Layer 8 of a small transformer language model trained on English Wikipedia (16 layers, counted from 0, width 128). Numbers have three digits each and are written without spaces.
A neuron adds its activation times its output weights to the MLP's output. To switch it off is to set its activation to zero at one token and run the rest of the model.
A neuron's activation on a vector x is GELU(weights . x + bias), where the dot is the dot product.

Input weights of the MLP neurons that the questions are about. A number n stands for (n - 500) times 0.0014.
n17 (bias 0.098): 538506479549410326581449256654366477379479546433480560270451437529385516593745468474450582602437549528351464383471477519604453503581564605358748532603314486477459567589560606480517448500593538557595454488526419412509445574516483528583517431295517462425463507703527417630429488504693522445524477470366732666673633523475515406391577433427522466440463421488445599602608479547367467428578
n65 (bias -0.378): 474476522346630517442486668543328451336483531491591500500564562432646543335616404378481459540498552462460429537438475505324452546556452691565298545346418434451505637474524484539428383584490427338406526574363462407444454468577639759623447505390764660522651485539373480575491210397439485322529348481383515517550468580359408407511471545618509389483555416543547596473326421429369491702583
n87 (bias -0.214): 461799479571463618474237380396284566542602473508672520385535462694496401448940387331514490534494544376389474334520518487516418340386377679270294396497532533503427487603392313522456560589563788371482413390345452462608556634504678709515550600244500585370628562250818409353512484517757641449431558643367445824458514439590562600291560351703436532449735517326454635707487548517671444600593
n98 (bias -0.359): 481352281597625561523476439449225641418493413576528333692177438508279616246570509415413354704507517365391672468516466690517523681359523862420396578545481215710452442447429532647458532547420756527439538409483379545427510449577508507535634756577656491715602451489542711213470227385437382583439373483403616518398856345446566476514617636439361360350919500370538729512511470696396669387594
n121 (bias -0.172): 420668379669574503512568758596428529516678593438762574497493569657524332402486516570415488531468540450529575206559506365718424457437443646365199534536642544306494544561714303343447445578361524666398563410589536426536611715547524590590670494606507508392235412493603557471493615516479281572556710534602720433350394709428478425395423420643583311465595510504428552384537430451712360523336
n169 (bias -0.239): 528673408249622615514595560363467319344423565453431400601399450307638291439379523578415537493631597345525264681500580443493806577272496424512435608519452397422471390424189419607476588652144420536279451479607577310379497389713281565541663575566524729462320626459691530290575458432539581690580588530612415719387609310491600467427469496699399585380833378234460606444325634604442269337575
n250 (bias -0.264): 527563357471519640443444521455457458465496587606557557423645331500531415634473329276455388313570506674380202629510486710477289512473306627462451503324591459494602594708531329527493631451260433552513387406565315380428630388642687458452845621401387663341680560342631588356371646483515355465414625533270239787306442411599524449554379862689564596392392451349532434689356524442504478418286
n268 (bias -0.252): 419464451446459652484308592628402264451366637535436321471374659489504520602626492446589333403415556601621316508500448467458362795686517477333629544525500449654484324420619610650475588422547714296500634432545407496434517706437535622386250573599722705680627537556437496518515344397548464478334364394482144688435478374440408466544491729466476416500187327405487591489515478394306459506280
n310 (bias -0.158): 503689536576325533518626295535548327454479615382500488271453576648473507351496496482514603609478472500392408297415475513574244665722632570359655520399158586701496614571664579550478611392695417526320518554755336504467587691353615444787632521418469522599560340770380374480707484451330669706521402272381678648273411332497462426551307663321557408461367510616457694504436471418366421386397
n350 (bias -0.124): 519440481316490639484396288441422576459697592581473420421560358722548411400648469540482379421514584643464342658527455494708437426572441522639635530437675367474513526675427629654464527536462416597592618173503449652562486503492507594448516562412451496375467384690676526583409674490476344334574448507423288527309224653394655463491533638505748788577318509511436507545575409706419517387378
n384 (bias -0.301): 509483551631702613477503491641491466558645386503505570476351441420513651577485493293500542639472459416530566458430458476459470529446693756364359571441408373550484471390470446611454751530481365600480402500665375388612549494584551557560686565554462538482603394634527460521388476313371588397543387485383585484483355683445526524371462525727545456400472389334596592543388468545439469439452
n409 (bias -0.335): 323761409461547790495367237580518569391541686378780659666636659261264216368577631753421625285456685604257549303540520477756511392474508476369254457465209509489492466539477453396445217562165458535376462533665317575576646642599579460281396444470531569462495428636604630422426584464435629667637612609724427440237720386377970474625566223476631500540500564262385458442385583282535410522402
n413 (bias -0.312): 614421515539681379474367594471304651429583659634346681338437480339338435534279253602399408517503547388651539450429566525495549596401543359353456631237418431575583508492483578542437584444411517482432552465360545597363584525634718535558736407457565489345395442470705570443548568461629425487490510507640470580492644534457372550403557497588363357540685678433455510549379427551706619481299
n419 (bias -0.213): 571569365475426662507531357634242247529441615386506361521319566603709324333536695549583511338527486524303382457570506459503641441522421603405430475650476596566529598444599454489500378597504331511406500541652375497404461425496382579528269825450604539640423530407421385651520544445484373507548451555463487493592377389592665473610458698570642508514441323427488593432508415625270584540425
n426 (bias -0.157): 423538314377656990491314358442577531579573623530748512713481388395321413518684388614439500643565511440344404328500566474607578596369414600452538556515468420500390290658463248650486618430281703538268436480548491575459707511534541689360620775223504659628455380475632758363500393497647468531436580540469469759434621460580517599434497333700415657559756612414517624485497491420437540469416
n495 (bias -0.294): 510650618612674581448480611332551144376315555456564617609504765474376268366575327529511546334520453354236696564500553416576529546573535579270399392468268813334481344514558566587516398447630638514213535609465660253410682325413366489235534422413708395653751511366674683397392409328396500668351691509456605440321551474485592510626493655517375338509876289517656631401439505312583536588423

Output weights of the MLP neurons that the questions are about. A number n stands for (n - 500) times 0.0011.
n17: 558511556463318333494502507537397439403458553451420485204557456421573582500438484544438531416512510417672467541470413487419587565500447379509552429430450545477614562451538586430322433496610459432489615493304500463435437494540598530603537424630423370502614536603548474624526587387602639283551507455468505589574558486579517512400511393351495515539437544585426547518522563527640452553486
n65: 549464497561437531430497397403468401629490475463601288444470508409516592457526537567312397477369368456492340510555353482521507542455572588516474652386687472606552476455367448341732612502523328624508374462475625467386577287424561431412544310485458494486350383491591598542579605598396450374546530494509512494534500652551482429426549383742517438595295446474464545421432468517432367403350
n87: 593592524581515542528419180357553348289682536303500424397496800906552487342512618415462474343568460494513630407525347480373447680587567369397479464532493437532506532463605566436486644349616280535679630100246659447601399506522405412476666361737426649369671436574600586503481417389682669633414653544599488405490306370483450320577513481230489504512237435500489646302620705591540614543381
n98: 726374544542431636510469532394504686465339725460505651735421196630405282366443564428591486585487393513601421433407582511579478607392325504634445371272707434761506462711899418494447416472370547368518615370559693444655575597503708575317443338561666566623528596368666673364606199414486357559545803562493247479581660686522384476537523544368639516506786486540496724454563660449280648756409
n121: 403500497539694464530542562468445524497560388398588477337445495364322437644618430503627478507472390470398409451384436464302320735675496629546470424708272529628503624465304584450424454478536518466740266593605437555638383604454313480570556332565554330567623485462652582574543221629701482260417483496422315622607517150520558405530719628213578508432072387675552696619377439649476434489692
n169: 546296803486473528568649548540588620721224602659677494517612429773227523427568581603402595416403523468406627646467488440496432428455392647543628673429620454560621416371555506524522651263794625320366465335507536210401744523490607418217391693399594484454700338332626640484449732388611454626504507600455351425467457715404336519602487575442393529327573759529542514261586678331256561434458
n250: 358484550353649550479396551318714340606630610687463300602551635671272464667318666374500614500600404459528526528434511384237469469493677412435493664626405367640520519475560517563534542575503759422708571317409597492377327780416427352343496583601468470441643518470532689433507504305618371325418257616591519451487428668458494397407594345469552504389520515662390386298265665420458553359541
n268: 397244540592569560565635256530339634250469481416518645387537351377573612546508444554580425557528351377416546335260350475669678437413354514475393466323301504439271804528263595333500652299370413570528557569302638268482582437603535418509636570500373385458450524611574457338555326623472515401557343496392573462394555610719504177375740344397593278523595678430622475708200478394631500578630
n310: 438571596541621257494638475672342337500512253650549724566443435510621482421533703680490298496636483337697474616461508574703497696612380360545520693406458612605447511503288497456372561590429578496551480489394612645655506443482628535473563418669249748596443708578343519494694486635584587658297584416655565549832640595680418623490537636351434559578585528740722494509472470408608408527538
n350: 351431483444536368497582538504541582536468602557554403517609853400457552314312534506420411535439416686492428683589482675361574573454589303344535551602561445634431437436634443622423364535491655484388729443658619617491542529424573531564410428572438448615550629386321659421438475395522527596381476423292398477590526401576472436624500380477378345480408516697395453469391579363710606538404
n384: 634381611544449621470569341586537577495564432543578596493611491393472433389428557581520614516392286455492256490500404670567645534490464466517577438405591530391405605270557245514611480411466381625558243434427467442483456492598386397503534424425259500235387587500548458283567568548529569665632346343622550506486559444547533445483475395637788449525386463360509372543432433608553415486485
n409: 638541755412436445608646652533229476776513719559264700391507664700703674538541460682483566545498419674387389417534454599590610276323712577343339573569648396486552402653630357503472480593340609630457512466577415414435546386749482570504609425420581504479605570496480537470566698281336611521469552612557520581402244479387552294408467725423368477312488671452429675674456621554539417475560
n413: 500424472489371269480606503519381612553260392415493639460551542525464706581389480481497674522365470574471396517459442593563500422671503384486652609624518657523405458564629586535729571637552503387397661623574550666567457436540538595665427438446386362634341470619593316611713449578493656476414571417473510570559594436549452500478507530560468600240444437718442449498629716466524476544532
n419: 521529346627620492513562543560495390639523487577439490526505555582656463525449711734551475336562496597540401452549453686466402364389547377411502545670531417402529500523488454569500568590387406426424365424461439438603488560573438541551401565524502563618578601558439474532471571569460443602530607414378426297630660460323477503498491513445459683446390431439490458446590490305361612474614
n426: 568607506602702588522568409496361321626503413409600427666484664686488433367599652424525480462470464464414490349416505542643371451482496411314403513509388404503479543482375327335481611392393497633536548342400575504777295751486402579629629655603464625254596392413733445505653580286701588649551500530539591504376435462397598504689519483363556500497353462478452645456634664356518363283581
n495: 539372239764429706448584619373514624496614482454270747410594544572588545336954623332204629338485281693716609710656587418488543550852333562517284413107723241361374790742657460472440418559616572665415697333413466585816484588519438459671655320512507278614241468453545512251333405669735567433621637504463323529357617504426363435349459802421522561315773457517601633656536530453470480611251

Each question names a token from some text and the token that comes next. It shows the vector x that enters the MLP there. A number n stands for (n - 500) times 0.017.

Then comes g, the gradient of the next token's log-probability with respect to the MLP's output, scaled to length 1. A neuron's effect is roughly proportional to its activation times (output weights . g). A number n stands for (n - 500) times 0.00081.

"h", then " a"
x: 583559490512544514212484494491479570526495530467518492534512471470488519482495468480535492500347437552454517511403358519529490482468481471497456563513550486508427525471535404440844528522487496538512518521516496489469544509553457509482483515485520514486480501498509474478511505800512520487505526514495482547520523489508502533505517491531488524483504525523534494471499485512511482495490
g: 599601456332609444545502350410460484519607508370265417445386564516434518517638602433505540436417286580433494435659582505514481627393479487559558588428358525549391426464530564496450541626650579558574592481661502269387583403642547346349577405358595450367647542466564703593518602377564681562418353502411530532457387281589763293484590714556369390630328590228524349718570392460475396513789
Switching off which neuron hurts the next token most? n87

" f", then "itt"
x: 562530486451538496260488473479488553522476461480539486505546540469476490470516522520503442512377413481461527492403315491507530494497522464548487607536482458490415535479476473446844504515465465491513466509402495499586450523573522436538513505512498503454483496526512527508480519733509569469564506463504492486502560488537484496546461451524467489520515532489524470446560489495493497432530
g: 369623445434581357345584375514510430522536405403366411333347346346582458587428623616543664478567562428555406172572550376508406566466374779494586467469404515377408616512360604434561209461582460647540422543676512512636528283400448438569607442491512437732422432500322625572468418537257600532619577419531594558484359513384606565512377563618412497686639540595538458551535407818641656445431
Which neuron, switched off, raises the next token's probability most? n409

" |", then " En"
x: 569509490450499500233506492462484524534478504464505508510471503514469504495512510484522508517354435508469494506364356506497510493501517475500490558497487492485476499488477470503973524536502500528524475481482503484508507403548452503482517473476479494493476457515514521460535511613511526489539500494483516496483521506500516509478478481532475519513534496501564508451511486518465519512483
g: 562646706515519636348391487732408400361504526469327528530373306395464549531734580513457473422633701511388614497674332600562410563526431703604592396461296635389544565386678417669388405732643613396543542512380632455543667487672574570619628538602666398562527464491396659610536439523565602539413541445470309453556531574306433652671476590605504486306633502563516671633532408691531590481385
Which neuron, switched off, raises the next token's probability most? n426

"ual", then " |"
x: 576471462526517479214486509500491507518485477471500480517485571526540506534494466506500529481357437560510512472373347486516478530492472488461493515542541496513454507505503459490878529517493547538556518530487485502506515519536487504478495460497480509498482475485449505465543472741496503518502486492467490529496534453504486532511487555519531520540499477527606510487527462494445481514468
g: 513503646532518554433538319476549455600498495539660239591269255523508450458556352505322292527386510463506508477535302513688531526206481643516596372438448544720455587596459475388519576354460246646544494490579439391298442283563464408458423431362450348465302485579527459406502654607443477678654529428414741552378505712369492496410596562383658433526435508537541395553419547393529590233379
Switching off which neuron hurts the next token most? n268

" Lee", then " instead"
x: 566487509487502519196485564528437582480463530473455534466486468506513511481456505539481494507375397529526517507410369500531542463466522478516510508458503497493450493471428453473839526534526498490544486511488498482478552475572507453527493469488500510505451544524486537461505506777499500444504504478561488500527543504503562529507459479470470504520498513513521473512493472526517478532504
g: 339668653561500654590644494522507388582403519662641485364504242598646774642512320489387640481436584615452227411504481595541519501493603295469552449461685468442282671726492347557518377578553471435537553521552597652601390495556426583368415470645433320514450497561503489589320541530513446394626773649560500480441568516473657337391333533420610440359584535558431472668481567556514453213605
Switching off which neuron hurts the next token most? n413

"y", then " comic"
x: 566531485566512511197522515472463520511498517461531503526529481486489477477515471525495512526348432579453496477358347517490542492484476498507518547515497485501453505492504439464859506538468470532496521491503510498519532496539482523482523485510482479476496488508491491465544510785502532512506521477493505529497511493488521527477480505517512520528504500522538495531492486483503514501498
g: 335512532445345574442603529692419314377562722296484636543597669597512565460528468666511653313744514436555623616340488598657464605495437448501424602670618442768498454509709465429593472348591562670516543513426526573526535570466480624663444554372393318648673626533473547494521322582501619370447453367415297378490519465377416481408600357579316619472526438371407458534204432533640534300511
Switching off which neuron hurts the next token most? n250

"ots", then "ky"
x: 576543506507507481199549483514493502528528529467485529501529467496552485529490491508533456514384427573478494466389330545491470455487497466499504541517531489470431526473481467469856498561508490546501493525523477473536518494539508499507496503466533506529479514537521453498507536768500475522527543513525521501538487511501457518459509496538505499477505476539511467469524515546499458490511
g: 586593511512416398628452411456357437600624389378508502572564440617476351476334645532649324318387718471674416650462602429339515380533384630686470608471510292372607560540600481627383437626485527423481359478594690418622371492622508560631542521433483431675555617692650684602600452672651643384407436571452581432650696578616617512474600516555554462470693653419424242564699549420535474739468
Switching off which neuron hurts the next token most? n17

",", then " A"
x: 559487494490498520211473487478505518515492496462493503522463513494486491506500497541503522482350408486485491487356353474522499500501562474502524549477511516491453481478527450492944525527525453481516514519512526473488475463568450505483513487484489486481515497501521505492515496621517515504524546501497495485485525462489513505500420476554505555515520509500557484510518483517455482510503
g: 490500625554435470425463416519411462332629630553397371450520329557413562600640752301459479653476654402314562474498447534619409528462341356478411498517581771604503550464352449463543635437548604349263588484399443477582749292392503417638465516407312403603551413429349634670548497335391397357412522532400447455424596553369483546427482401541507370419482468457678708434482139562481479662284
Which neuron, switched off, raises the next token's probability most? n426

" to", then " Mar"
x: 596587502453545482219497489479472482510526518463502526520479501511488464479476478526541513506356397532456521522373353486493533511452474506483488543557496502505444513506527448508924535523475500492509503512498519474466459540577469504499470482536487495494509492509493553487510487639472532491530536501484510503573449503484506539508504455503521515505511474505510469479492502500496468482509
g: 420629648461256641472527398584483537287615573462624350500359429658410678579571648520465360507473568469407681444473303558504407602477416582478620717406573816661557349468571558433467420414451678407559552631461578349367799338524549486346510566408409580620497248431406495457481399408444476490518366389590435507553476483561666347503558542546599492433365518601626720391380496582351758521414
Which neuron, switched off, raises the next token's probability most? n419

"ic", then "us"
x: 569513466516483447218504521506513534535492517485486512518540469532524527520519484511498494524345412563503484504368321505506484482531438466461545568560558533490439495508522483499843465523490510495535486490511485497510500508548501526480484488487514484503473532518491493511486512771502520478497558501508516522558502501525456530456503514525503495466500446554545490475532496488518460478507
g: 406518396503499452605385378452711561593566329478543659556438457455369446652486563502450659515411469467586495550625494738280460538638595382493421645400437368573339421473491436637546331409584495521362362390463661497822423579610518312514292413374585344337355499438543332582488562629579415420482652489324503503528651458440280530568499678463602664435451616469679226518628722418413513449370
Switching off which neuron hurts the next token most? n268

"s", then " company"
x: 608508492484524518225480485508477490521504550478516480524534489518526509509530500540505518512343427577446464494384327493488504487463498449530533567533551484478446492484501489450863504552489487496456503488502472487497532514524483506481460506496532498530485533547498536521527517751512472504547515484506542525504491481498466547478466499497516526469482494519509509491551525505466450475443
g: 548515603528591584644549493352413435527526421746669345324590482547520408424492376528669476527528601471686486514650404604407423328423465526459482602341475494259346471371665560509638652376642408306374610516387638450424544689369435572480463526677286604632419679361587541380515558606442431463379441361534547676360648421411368656474390324610392536415473404779552674621658392551615455504513
Switching off which neuron hurts the next token most? n350

" bronze", then " medalist"
x: 622507489516471510244511513493532531506510464479510534532491488485449551456499472479487499528342429544518510493379321470473506485523462516493484556496504494519458510436456459456868506500530506550522525488445497493508517498559457545546503506497495494526504423525514480461485453730506524470525481454455531490480509470512532475516515495494472469510526538528543516489447464556485465486535
g: 446406187511395539491630406566622596512470690149518614569636655552330406447475422564451466459512401410606479588420659273326463602643404339498511483516534526323158465648631463555505323469526638493519490446595454541572417622577447548609680472497448528596579463582605476376597442379437423546440469432381492605577468471572471618467529374571395576706439491482726558168527560652533466672312
Switching off which neuron hurts the next token most? n98

"ed", then " G"
x: 579539506502489485238515515510507479525468554437473514520538525480501499534521437550493460536326441547460516484360333478485523519511480461512460570502509497489450482485466448460883513523503508509506515544497470483521471532542482521457498504518478482494511461514517512491496527714452497475512474463461497482468554464473519455483508480527483517516507527474518524462524533463443485468476
g: 514714634561652481478812424566527406633422482572496300378556483618381583404560462473576666580575494499328503603570672443531522454387294601334623295595559641626514537453499536498623622484526541304284516420545342420433517255360498407576238594427670443469484565358607560636518634430494495556516569353503713452316532493401509490520453606582480433614468468438606476830737486575547635447355
Switching off which neuron hurts the next token most? n409

" of", then " service"
x: 566515455460533487220497477512506524512527540467473498496500494496498508504524457492505474532340420538468511492377348480502495515475477474487535588526522473499417453468540461491930509498479502526492504447503472491478520521544466468462467536548516505514513466490525512506510469622457488482526520499490486509544492492522490526505530474551496499497525468508559469434497527533476473495511
g: 374426328668566518320527658417433403654478533513498351378478648404577552658310433404308452553526530445623453517650506447234496365494647491610523418196561444491329319606555477498419715697384479597439512420571366547576479616464499627584568520606408611530302799419472462699572384524462520458735399536620585405584572531477563533542462507461530291477560230648536543407622354480572375529650
Which neuron, switched off, raises the next token's probability most? n268

" connected", then " and"
x: 514539522471490520227499493517548481466501459442523531551482502490544475555490498536485480536372391530435492497393317497503482473496494450478465545478525501494432505430484495476866543520486499524576535507485541475504469547596505530465497464516468499484459470546518502534522449702504525463539461507504480522466565468486549516526490435548507506498506507511495547466540503510496451490512
g: 476312511419423532392544443425440442560601544628478382314322537370575519552770686511476586353473550508538550560629378601680451505390501540422364487578673527524369642635612533518424584199656195309368595460597439488607826510534444553414253556435407619471569465558631570392244498437687327550349617545409404515494614383392407561529416469459605432434542656501435474636501454414506404488663
Switching off which neuron hurts the next token most? n169

"|", then " Junior"
x: 589539510482523485222487515535480500520483494474498506527514521489549512499504518500507489501378444516463488518377357508461483490485452511468462559515491484498444521496474451509953480560520501563529523499494456472516534426545471519498453511466510520509526456514464475462521495623501481492557492496469533528522528496465504504517492515523485496501494489536536505452548473504481493511513
g: 512304553571455393637458398465703580380616551393357529493335559689491428556410520687524622455558598583587695593588514258636559526558484325434651535481442501671646414540642773520591593497671696435602497661389625462397424580432477581548571492506271528492308598454385546294377627546505656516288455581631582464411580325505516511399349401598524679557477395548657321578662534408367640395382
Which neuron, switched off, raises the next token's probability most? n65

" |", then " Italy"
x: 568530495457513503232508506483483512523480504468498502528487494496484493490516505476499508535356447519461496510361346512479506476497494491504475569491490472484441508488471461505970510538498490540503500479481504473509519398558453515497499483484499501487511450518512504461523499608512513497544495481474519514494509527494502506491481488517473497503534494524550503448506484505481502519476
g: 689607502568272377383486413432602367595583731410448514504486593448512623374613411295455403683576382422578498486462377615407569321517528686436570751459551380582465493539583512365440331477500477625548685671676480658755534520530489594699551511469312438578426371689555563512662447575356635517525503644298335324504379475498557564426597499643426467524579331571545537482442251604472577375277
Switching off which neuron hurts the next token most? n495

" |", then "  "
x: 586515494486492471227494533525481533511477512459491528537496511510550522513477534508506515512377460510464493485367347482489504498495485495498475551500499509475438523483487474503956480554516481528512526515483485454501510406572433514481476487466512492492493477483488487476497525611518505506560517469491547499484516504485489495497468500498467487508492492540531489429557470503486489525486
g: 467443527356498629461411598439328605555463369695546614640465643546381431621347464685678627437427548362651473508596375379386397526447495436388658559588365489369665455577656386625589448358598517560345378399632612440655456495420404556338427564579549617594360503416564455486613496475622397620525445615663515428404301802557569531596312534581112549481552496373536629361513507746581453596503
Which neuron, switched off, raises the next token's probability most? n169

"3", then ")"
x: 585494458499521515234513490529483516520484539483518482515514534480492519490503492489526482510360395493491503505364349519504519510501480507454515570530523467489430542488433484451920522531516498546490512533491475499497502442547481502498516524508501512518508496522504486490478477688501531497530486487488511509490526499497523512476487466537535537461512500508552509470527479483423465441544
g: 549646436528502507437491568448386460361392529580621259531399469750594591691577682404513283419393328569275467634687454759585417415284607647364538504476560698587596491455548530370607590425534421473341532510401431575666495537529388468483484549683479359640475438573428617538566477556561552544468488427526562496449322361286563437550545640492685578475357462567314657318322679352238492474446
Switching off which neuron hurts the next token most? n426

"er", then " loc"
x: 605531493509518555198528467486502501532491487451513532520532472496518473493526467513522523535371431568446530506379326481513510469506453484536496514521497504470438517484466481470845513537494436546518533513535521457501510507524485495493534508482465494520446486494491498513505517780500511498517509471509476475488528474494516476524477476543496488503537489534543494495490493490474481492496
g: 612607291469357522619640410526451470433582367402485573484740676366629476581402579608603619408553341503425640475423525601661633430595638528463716638490772378617390468538609495539636481593431472553352553546520442462553669496594455355428545455529611406503689401342588396461409382472488451241380390554494626549654477250613545462351493542598397614448528566495354520779658243492491487683650
Switching off which neuron hurts the next token most? n409

" |", then " 3rd"
x: 573526474474502508242503488546464532522486501480484502521474503512509521484502525485510483528365455512479488514367337494473503488503499499499481565505485460487453521483477459530972510543505484534529513480494477489509506403551450515506484511492496499505510447539500492471518500616490494503548492467464525512514504516482504509500483490525485512502496498529552500462522473525461508513495
g: 594519517403594515555535495498518570612589616380475211627384408627648334570271451514409711443581436629364554627604419477475755307389671471381471518632469464708627515478490655469574375370455518436384513682436623401575407548593566607637400467624593620380485553340337600461297626507539494417333351521635513524509546450449582414485137553641564381584359371663501351501631471435428648434527
Switching off which neuron hurts the next token most? n419

" the", then " Lo"
x: 566496516477526527228507521534507489501495501468509529516553509491508477496494494533500535475352379616446482518418324494492510481465515464487532562536494505478423517457508447479931494534532522510515519474475496470491553538526472525494487520488495540514504471509455507489546449610515510458517568516467504508532505507490449537511491502519498491500473507490544491498491476492486517515490
g: 579389655312452231432575729608591305490560499444306405553417572468574535408555598476542437382588593432300706721333585426430428619534437398639657443625617595599571571467479666368525322713528429428311469355452365567337647431487352446498631587437549451421592659440573439654506526555360634389354318216604516449543418532642566441549584556440496429551469459598569631393432414470434721613551
Which neuron, switched off, raises the next token's probability most? n426

"ature", then "s"
x: 586536518515505504214526530528498535533510467468465521513497485477523505498544488533456519504357413551465519482393319507514487460511474491447506556563496544461459533489485456477859504521488502541529506495522486502510519527543486525477493507468500490497475464498489511500494518786489515473520519461483524475507467519502477529500496512516500484510481494550525493478467466507493491499511
g: 546507573511520451586401361611466643338488258543231677474452551429412615601630400465511587475413436198469515372640393473624368310411418460302420634513485538484291502504235399558497445426570793721553467643500544530572515519445428362388543544656558523447450529329482622689615451534634477335584368491468416476510420514613533606660443645514310585702456639618412672458701509587479535439375
Switching off which neuron hurts the next token most? n121

"e", then " de"
x: 576537505518489548206533493495476500513459523487535522511546534464507500494552456543473508530361461573459519526393324473519496482509504475515538574524509495473415473509474440496849493556538493504502512489512478502517530487508503504509432483488492499480493523521505460473518540774494504455513505477480506531539507473486479538502483480522532493523486513538555503494522497509497531486512
g: 411487591392497356686561575488535385487348343624651402466130378404515742560487382450543534492617543529580589402661536305518367534612358446732549585300534543447723346564614469507656544618586575470449648505496383554473416527599428625233546451517469302477464476450510442731520575663516602518316369430325475522469592503472510500604399432526438336412515642600740427531241478342513529584470
Switching off which neuron hurts the next token most? n17

" medalist", then "("
x: 621439528486547500229525481518530483542502459480476507529458450506467474425548479465538506561359421510499515494377314483493540477541450528503466519478447495481455466511460442489880504522536507542540524509464534502517470493508457484532514516470495491511549442487518501465479478667473471475511480456481501492505499482530504521515529499491490480525522511564549496452498496556491476440530
g: 401185271485445416527610499584372486606511528305561479744709381329374497462426526473554350556426249342498409599483537339400475634504591501637605413495371518498428456542593312494457432380361510445524439307396519529424374520499605578475802482442447548556537529521423494449473484213323472384361404497515239569610514400560247441499709519447447436592464560590420442511595683433591351639649
Switching off which neuron hurts the next token most? n98

"aul", then "ic"
x: 599484518522492514204526519509486512491453469421538533524502508526506469493534482500509534519327413474505529466408364485483524475517437491517509523480477566504455462482524404489808511524526509529508506487495522514511547478520489496506494492508479458506458472481503495466553491801512507525544482538491482500516535530514513567518481484490537551542531521524563477548498466503452499496483
g: 399411436554349712462307322547595436567641266449556549698692479538439442343716331521596477568511479598549402429446440292404491521642262402463377426508261491649373522413545538469457308621365664364664490504580419455591435469337471566386368555428373352352644600398516509551403372354535526647651567594398461319610576534500486525247335578692469506499549403405591326448591640430446542524459
Switching off which neuron hurts the next token most? n409

" |", then " 2nd"
x: 572525474471504509243503487546463534526487498482484503521475504512512519485499525486508482529366456514482486518368336491473501489500498500498480565506484459487455521480477456531972511543505482537533514477496476488509504402552453517505485513491493501504511447540498491471518500614490492500547493468464521511513503515480505508498484492528486511500493500527553498461522471526463510511495
g: 564467572387566531577502426439573499653591527463519212650454413594680368581242476457417674464588523618323639556620416481537722290393626361372461521559418451720574498494592563452579358364474581458345522647442531362594467511630494577641452484617576633439495583349360627421354560489464528474377397529625542440468516490507640446456027571584628330541366381634487404454617450368458679399507
Which neuron, switched off, raises the next token's probability most? n17

".", then " Production"
x: 582503511507526486233490506485485490506507514496502519517508480507515492505465496519487478504324420448483515513360330493547528514499512467495482547471510479484441487479490457502951501536478478527492520492483553508508488451566518492459495484543488493465508512499507496492514556637530524497543513515521500485507523511476478507513493496505515498500503503506535496469486480489509495497474
g: 765496451578537577388456369385575636422476651358549422524452446642430574692475555441508421585801519252506557515546431522457538540494588411622485332452422458323322623598672703653409506534533386490434399321244478330432572521502369495597445585525611672371580323412417463384443282500522492458510518570485374573604538560570429671579409586635343501640372702511401305741635422564496551297559
Which neuron, switched off, raises the next token's probability most? n413

"ure", then " from"
x: 568515508490470521206504501488538505514527501486508486524518460494531453490499458511440527530360406563462525494363367484497485498483454440470510573541501462447399470460482450469842526523481482529499500504539491522492519528517473525497495483496488514523457466494461502469558507769519507524534510514469498524495496458511506516493500483550533494466525492548525460476484464489499454488503
g: 368505423414404350393362602557500596599407621550386488613406540501554313489399428321507419508630537409506580552349451260426750577283500379697487514446290549482359331442612485497354553547361698496588456531466499641523458684734560578486642549415357560650419563514601400571573563438571379590679323713384502564316489503643739288441439458414551594495581371553653325674501405558624402581508
Which neuron, switched off, raises the next token's probability most? n169